Layer 2 of a small transformer language model trained on English Wikipedia (11 layers, counted from 0, width 64).
A neuron adds its activation times its output weights to the MLP's output. To switch it off is to set its activation to zero at one token and run the rest of the model.
A neuron's activation on a vector x is SiLU(gate . x) times (in . x), where the dot is the dot product.

Input weights of the MLP neurons that the questions are about. A number n stands for (n - 500) times 0.0025.
n50 gate: 687 619 309 531 410 350 488 444 216 520 517 534 577 248 288 402 654 263 552 572 517 185 477 599 414 487 453 508 463 589 492 449 585 528 579 692 184 598 340 253 446 671 497 534 352 488 327 416 581 610 655 382 464 615 457 464 473 427 411 559 447 678 277 448
n64 gate: 496 589 595 378 382 171 243 604 572 734 491 554 452 638 682 661 632 465 295 664 394 568 283 639 374 555 425 438 577 468 562 533 615 612 628 597 475 323 658 588 429 625 301 602 671 350 558 495 414 646 585 733 416 693 509 184 485 703 307 366 420 637 266 572
n88 gate: 527 647 650 579 506 403 467 567 550 471 490 499 560 479 480 523 518 591 394 473 528 461 420 643 391 497 768 499 542 654 651 404 543 673 355 598 191 267 562 713 375 552 597 462 558 331 287 506 591 734 540 512 621 441 681 700 531 624 630 680 591 491 350 496
n99 gate: 297 436 665 351 380 592 301 673 607 465 291 449 558 624 614 345 670 607 496 449 460 388 732 437 604 578 490 380 491 594 765 287 365 554 489 429 371 448 811 781 528 543 698 535 233 406 608 542 742 389 718 499 561 555 501 270 533 526 397 457 521 415 478 305
n140 gate: 364 554 409 328 553 526 625 698 530 466 326 529 324 401 471 658 529 680 573 475 636 442 512 466 351 555 646 693 237 361 472 648 503 595 342 733 485 584 809 381 385 498 478 670 590 430 506 325 582 478 432 666 569 632 625 553 510 531 554 588 594 686 269 475
n170 gate: 664 584 207 604 534 477 579 609 528 386 506 227 583 632 703 620 348 496 588 575 442 547 511 438 349 627 491 596 437 564 597 503 441 532 513 506 374 682 666 427 514 475 554 275 573 444 692 634 399 614 373 462 310 382 559 588 568 654 432 510 328 556 521 618
n50 in: 783 423 594 534 384 282 473 488 492 463 408 621 751 467 528 525 602 265 518 686 404 170 573 377 511 324 394 540 250 317 596 573 594 441 475 551 377 535 523 512 443 610 563 630 549 390 418 656 519 427 406 333 519 543 334 174 342 515 545 322 679 662 572 368
n64 in: 520 698 447 380 507 323 277 527 412 620 655 485 478 799 642 743 576 334 385 643 362 442 413 482 445 557 606 611 548 431 601 569 568 615 405 623 494 461 574 592 510 479 240 601 685 526 462 440 495 587 555 747 390 527 573 249 323 773 430 496 714 498 477 451
n88 in: 460 605 639 500 330 418 543 415 781 312 569 407 480 476 541 505 499 575 621 398 408 645 473 536 446 540 815 611 456 461 686 593 548 520 423 605 247 485 486 376 423 671 487 614 396 605 291 525 538 376 662 558 505 450 835 668 418 652 527 538 614 560 521 331
n99 in: 625 572 388 526 605 646 724 668 425 490 543 495 322 595 679 559 416 806 550 437 517 972 715 606 762 509 444 511 555 576 450 506 547 590 425 721 617 744 473 163 730 406 539 438 807 621 549 508 468 480 227 660 411 613 504 745 431 603 593 571 311 621 366 461
n140 in: 550 482 605 574 679 662 537 469 190 430 448 457 454 505 342 507 416 460 443 517 594 454 575 488 712 555 432 413 653 475 504 438 416 389 433 291 538 566 359 606 592 473 466 411 327 620 534 686 363 274 517 291 386 431 468 516 523 445 447 479 309 343 596 466
n170 in: 577 527 358 490 351 631 527 514 514 552 496 441 509 475 587 576 336 580 523 479 336 416 511 343 488 517 613 559 536 424 390 597 464 510 603 308 429 543 551 323 533 602 297 482 537 482 716 465 326 536 507 661 293 320 417 509 519 593 609 488 461 651 566 596

Output weights of the MLP neurons that the questions are about. A number n stands for (n - 500) times 0.0023.
n50: 399 657 327 448 386 483 434 520 471 320 471 537 345 455 609 401 560 183 588 397 541 185 27 394 492 551 380 411 270 702 523 277 791 263 581 860 603 599 423 167 394 588 537 569 681 556 387 378 443 398 573 583 445 695 467 405 579 494 499 595 402 706 433 425
n64: 460 361 374 734 510 692 766 464 436 342 502 621 512 329 224 309 365 418 889 561 479 604 534 459 618 540 584 467 498 751 477 489 454 435 376 232 399 767 409 421 471 599 775 366 429 586 301 622 539 419 269 348 733 565 459 752 629 79 717 582 553 424 417 566
n88: 495 647 439 534 766 711 273 678 613 499 309 696 308 565 642 464 328 310 428 520 320 550 483 376 450 456 662 191 424 810 407 305 566 483 526 375 451 440 653 451 470 509 352 319 601 569 677 467 469 639 457 612 470 556 450 501 517 599 595 645 493 293 437 364
n99: 625 464 257 255 585 728 612 357 614 520 333 385 219 518 762 519 361 490 376 541 658 522 781 472 372 463 463 343 442 207 463 359 506 398 645 815 586 624 374 323 382 433 291 378 478 597 757 349 530 294 528 315 582 581 750 601 588 545 724 515 297 336 394 477
n140: 355 323 653 356 426 436 666 656 331 372 505 507 362 400 418 610 653 528 577 486 631 257 548 668 595 426 472 717 460 452 452 463 590 696 331 538 666 708 379 478 603 413 512 434 151 675 418 794 748 323 485 474 768 477 464 308 294 422 600 523 428 620 521 439
n170: 297 473 753 519 631 348 451 493 441 579 672 722 585 478 290 480 606 263 415 417 458 732 400 563 476 381 668 426 505 582 504 467 520 423 407 366 625 553 465 611 517 525 530 561 622 459 200 441 560 432 512 483 641 509 696 452 406 386 531 271 682 280 490 424

Each question names a token from some text and the token that comes next. It shows the vector x that enters the MLP there. A number n stands for (n - 500) times 0.0038.

Then comes g, the gradient of the next token's log-probability with respect to the MLP's output, scaled to length 1. A neuron's effect is roughly proportional to its activation times (output weights . g). A number n stands for (n - 500) times 0.0011.

"qu", then "ality"
x: 641 507 570 572 567 650 500 367 622 422 532 521 319 619 451 353 313 480 429 594 477 297 212 426 472 534 309 318 230 632 432 658 464 335 477 608 386 469 495 487 570 431 487 573 585 553 610 478 606 783 448 438 412 434 435 407 513 444 578 403 791 405 425 546
g: 424 476 502 595 485 595 520 152 480 460 588 515 528 591 553 465 502 597 523 712 780 646 472 387 382 410 493 623 477 395 684 561 531 304 419 541 512 676 576 589 354 672 605 606 319 667 545 498 491 384 549 576 555 552 526 312 453 404 649 595 357 542 287 531
Switching off which neuron hurts the next token most? n99

".", then " minor"
x: 535 493 464 549 589 644 559 375 730 623 738 574 361 611 477 496 330 565 363 489 539 243 464 699 550 673 431 649 415 703 628 611 619 412 580 302 529 615 525 418 498 496 370 589 608 367 586 471 388 557 409 403 350 430 335 564 453 565 567 637 524 556 318 552
g: 520 570 535 463 719 660 533 431 438 281 654 504 498 560 392 481 614 370 514 482 461 592 519 589 247 558 401 332 461 463 510 619 447 410 271 697 418 545 639 489 612 536 679 494 630 510 347 354 584 493 485 299 454 401 535 518 462 479 789 505 411 514 216 434
Switching off which neuron hurts the next token most? n170

".", then " They"
x: 524 523 567 616 560 602 627 345 674 607 618 610 502 622 489 481 335 628 320 510 506 301 537 629 533 762 472 617 420 673 566 685 466 347 651 270 428 660 510 395 532 463 388 537 563 387 521 415 442 548 493 419 309 411 412 635 485 540 555 643 468 565 326 632
g: 656 478 491 433 419 396 574 549 663 508 570 549 503 644 614 608 501 476 501 317 536 584 513 277 452 764 619 535 281 450 461 484 577 715 558 592 680 569 275 592 475 507 328 477 670 444 520 399 366 522 490 478 396 285 720 580 512 289 588 455 663 419 518 594
Switching off which neuron hurts the next token most? n170

" are", then " active"
x: 547 548 452 548 584 282 618 343 584 390 391 589 413 714 644 607 523 690 521 581 509 538 450 516 525 538 428 470 501 892 310 313 531 387 598 463 422 484 632 505 453 509 373 630 491 462 621 400 534 772 468 618 520 415 378 620 292 616 659 499 632 383 533 447
g: 511 458 236 555 448 513 563 632 694 309 511 470 555 495 448 408 789 670 524 577 461 551 349 593 598 380 649 307 575 536 567 519 309 496 497 608 473 482 393 583 572 636 519 360 451 483 562 677 596 657 499 432 453 414 568 409 537 240 507 281 563 294 620 474
Switching off which neuron hurts the next token most? n64

",", then " which"
x: 427 528 393 737 661 514 484 302 733 633 460 539 321 599 459 398 524 669 433 558 552 260 462 713 465 489 492 463 384 848 570 514 510 377 648 495 479 515 433 382 571 549 338 482 600 423 595 289 490 569 376 642 500 522 464 576 499 532 525 719 478 591 485 327
g: 561 464 474 453 532 704 495 583 737 565 612 552 566 494 541 652 493 403 441 497 684 376 350 416 555 498 448 428 186 473 588 472 578 494 694 565 261 594 485 391 596 574 430 274 392 294 661 332 468 623 580 449 520 490 441 460 468 649 215 429 503 568 455 448
Switching off which neuron hurts the next token most? n140

" commander", then "-in"
x: 390 512 546 422 515 465 549 525 648 374 622 492 718 705 426 457 518 518 693 473 315 751 397 617 309 561 545 471 511 635 549 455 543 241 780 537 607 654 498 510 348 555 420 464 549 451 562 424 382 787 561 559 591 407 315 503 553 510 641 479 647 434 429 210
g: 467 467 390 349 702 379 541 451 422 243 530 560 464 614 380 359 481 531 504 583 258 386 699 646 420 522 561 672 601 512 506 162 477 531 598 603 585 499 462 517 545 356 564 510 520 630 620 420 505 339 591 456 527 423 385 442 365 405 630 370 285 328 493 584
Switching off which neuron hurts the next token most? n140

" characters", then " in"
x: 639 697 574 636 459 535 576 459 673 433 487 532 430 764 453 559 352 614 561 499 327 707 472 514 322 525 592 404 356 769 314 496 528 389 561 639 398 517 531 383 266 509 464 520 563 270 498 492 398 772 327 567 516 485 470 553 470 562 670 590 664 455 383 377
g: 537 565 381 586 550 701 555 435 653 303 468 615 515 527 656 544 436 535 727 429 492 612 447 322 666 568 430 427 379 471 463 686 506 567 356 609 319 419 283 635 412 350 394 261 441 461 616 539 372 629 420 588 501 407 331 555 443 695 617 517 655 425 590 543
Which neuron, switched off, raises the next token's probability most? n170

"ang", then "ar"
x: 639 673 376 409 505 549 599 408 365 453 469 484 291 689 628 491 463 517 474 490 324 354 152 453 377 516 411 443 417 718 329 567 657 363 561 610 654 541 533 560 495 582 420 466 477 359 681 482 561 554 416 309 459 427 290 566 462 543 501 477 529 258 542 273
g: 639 601 541 625 410 524 420 510 372 310 552 488 525 441 441 485 603 423 666 447 507 425 484 464 774 662 481 427 516 512 342 639 457 442 370 615 340 660 567 333 410 591 684 710 519 678 641 450 679 637 559 712 418 290 303 436 556 514 512 580 621 558 473 579
Which neuron, switched off, raises the next token's probability most? n170

" classification", then " as"
x: 458 637 550 574 528 509 320 575 687 431 330 449 502 632 497 683 564 466 567 557 475 274 287 496 414 601 642 367 515 748 538 617 665 371 349 350 582 507 535 509 467 534 357 708 356 326 437 367 442 649 395 494 344 483 594 297 549 487 526 607 690 381 500 374
g: 527 518 452 534 549 511 465 447 608 188 317 449 391 576 733 507 523 671 623 537 424 464 564 596 310 599 653 323 368 345 594 456 637 529 590 419 234 453 443 344 468 487 500 496 561 325 390 547 674 578 660 626 494 446 519 605 352 439 408 634 672 586 394 521
Which neuron, switched off, raises the next token's probability most? n99

" Pictures", then "."
x: 733 700 562 434 448 538 481 428 561 392 505 505 518 511 439 691 421 410 567 612 489 626 434 548 317 548 529 313 319 738 528 588 780 478 618 592 504 444 503 355 348 541 490 440 418 336 553 596 475 830 334 415 463 678 611 586 489 636 516 568 623 536 391 305
g: 324 525 516 462 391 396 403 513 640 353 573 571 611 470 509 565 597 722 462 411 606 396 696 438 605 484 635 620 508 491 560 376 516 577 422 465 430 451 472 451 742 527 246 441 537 307 315 597 645 498 674 702 705 584 541 415 347 552 333 655 537 560 372 385
Which neuron, switched off, raises the next token's probability most? n140

" she", then " began"
x: 653 480 646 524 513 592 762 408 605 383 546 403 472 553 589 560 413 525 429 725 477 515 560 537 518 616 659 567 439 649 377 319 555 456 658 540 442 403 420 581 565 542 509 442 603 363 637 400 559 790 259 429 367 518 527 552 321 615 213 534 653 383 587 423
g: 554 402 342 530 586 700 524 451 633 518 414 489 531 431 470 485 488 595 730 516 492 570 513 534 489 622 548 492 530 404 636 495 479 444 348 730 411 552 365 216 208 647 566 435 519 205 695 566 346 572 356 585 523 498 441 648 530 577 446 695 453 609 392 504
Which neuron, switched off, raises the next token's probability most? n170

"mer", then "ged"
x: 607 583 462 435 632 605 524 384 334 510 501 526 450 684 329 425 481 594 414 648 363 614 243 507 284 548 455 252 587 724 388 561 426 405 625 402 535 566 446 554 574 495 485 523 634 699 562 475 325 692 302 481 483 424 275 521 604 547 559 480 666 327 418 345
g: 424 506 474 514 476 432 415 421 308 411 479 472 695 552 504 677 710 505 525 502 397 725 356 355 639 367 385 814 581 526 389 496 439 411 436 535 677 718 446 393 505 526 360 403 403 561 460 447 557 574 260 546 474 402 479 285 441 435 680 370 429 488 637 561
Which neuron, switched off, raises the next token's probability most? n88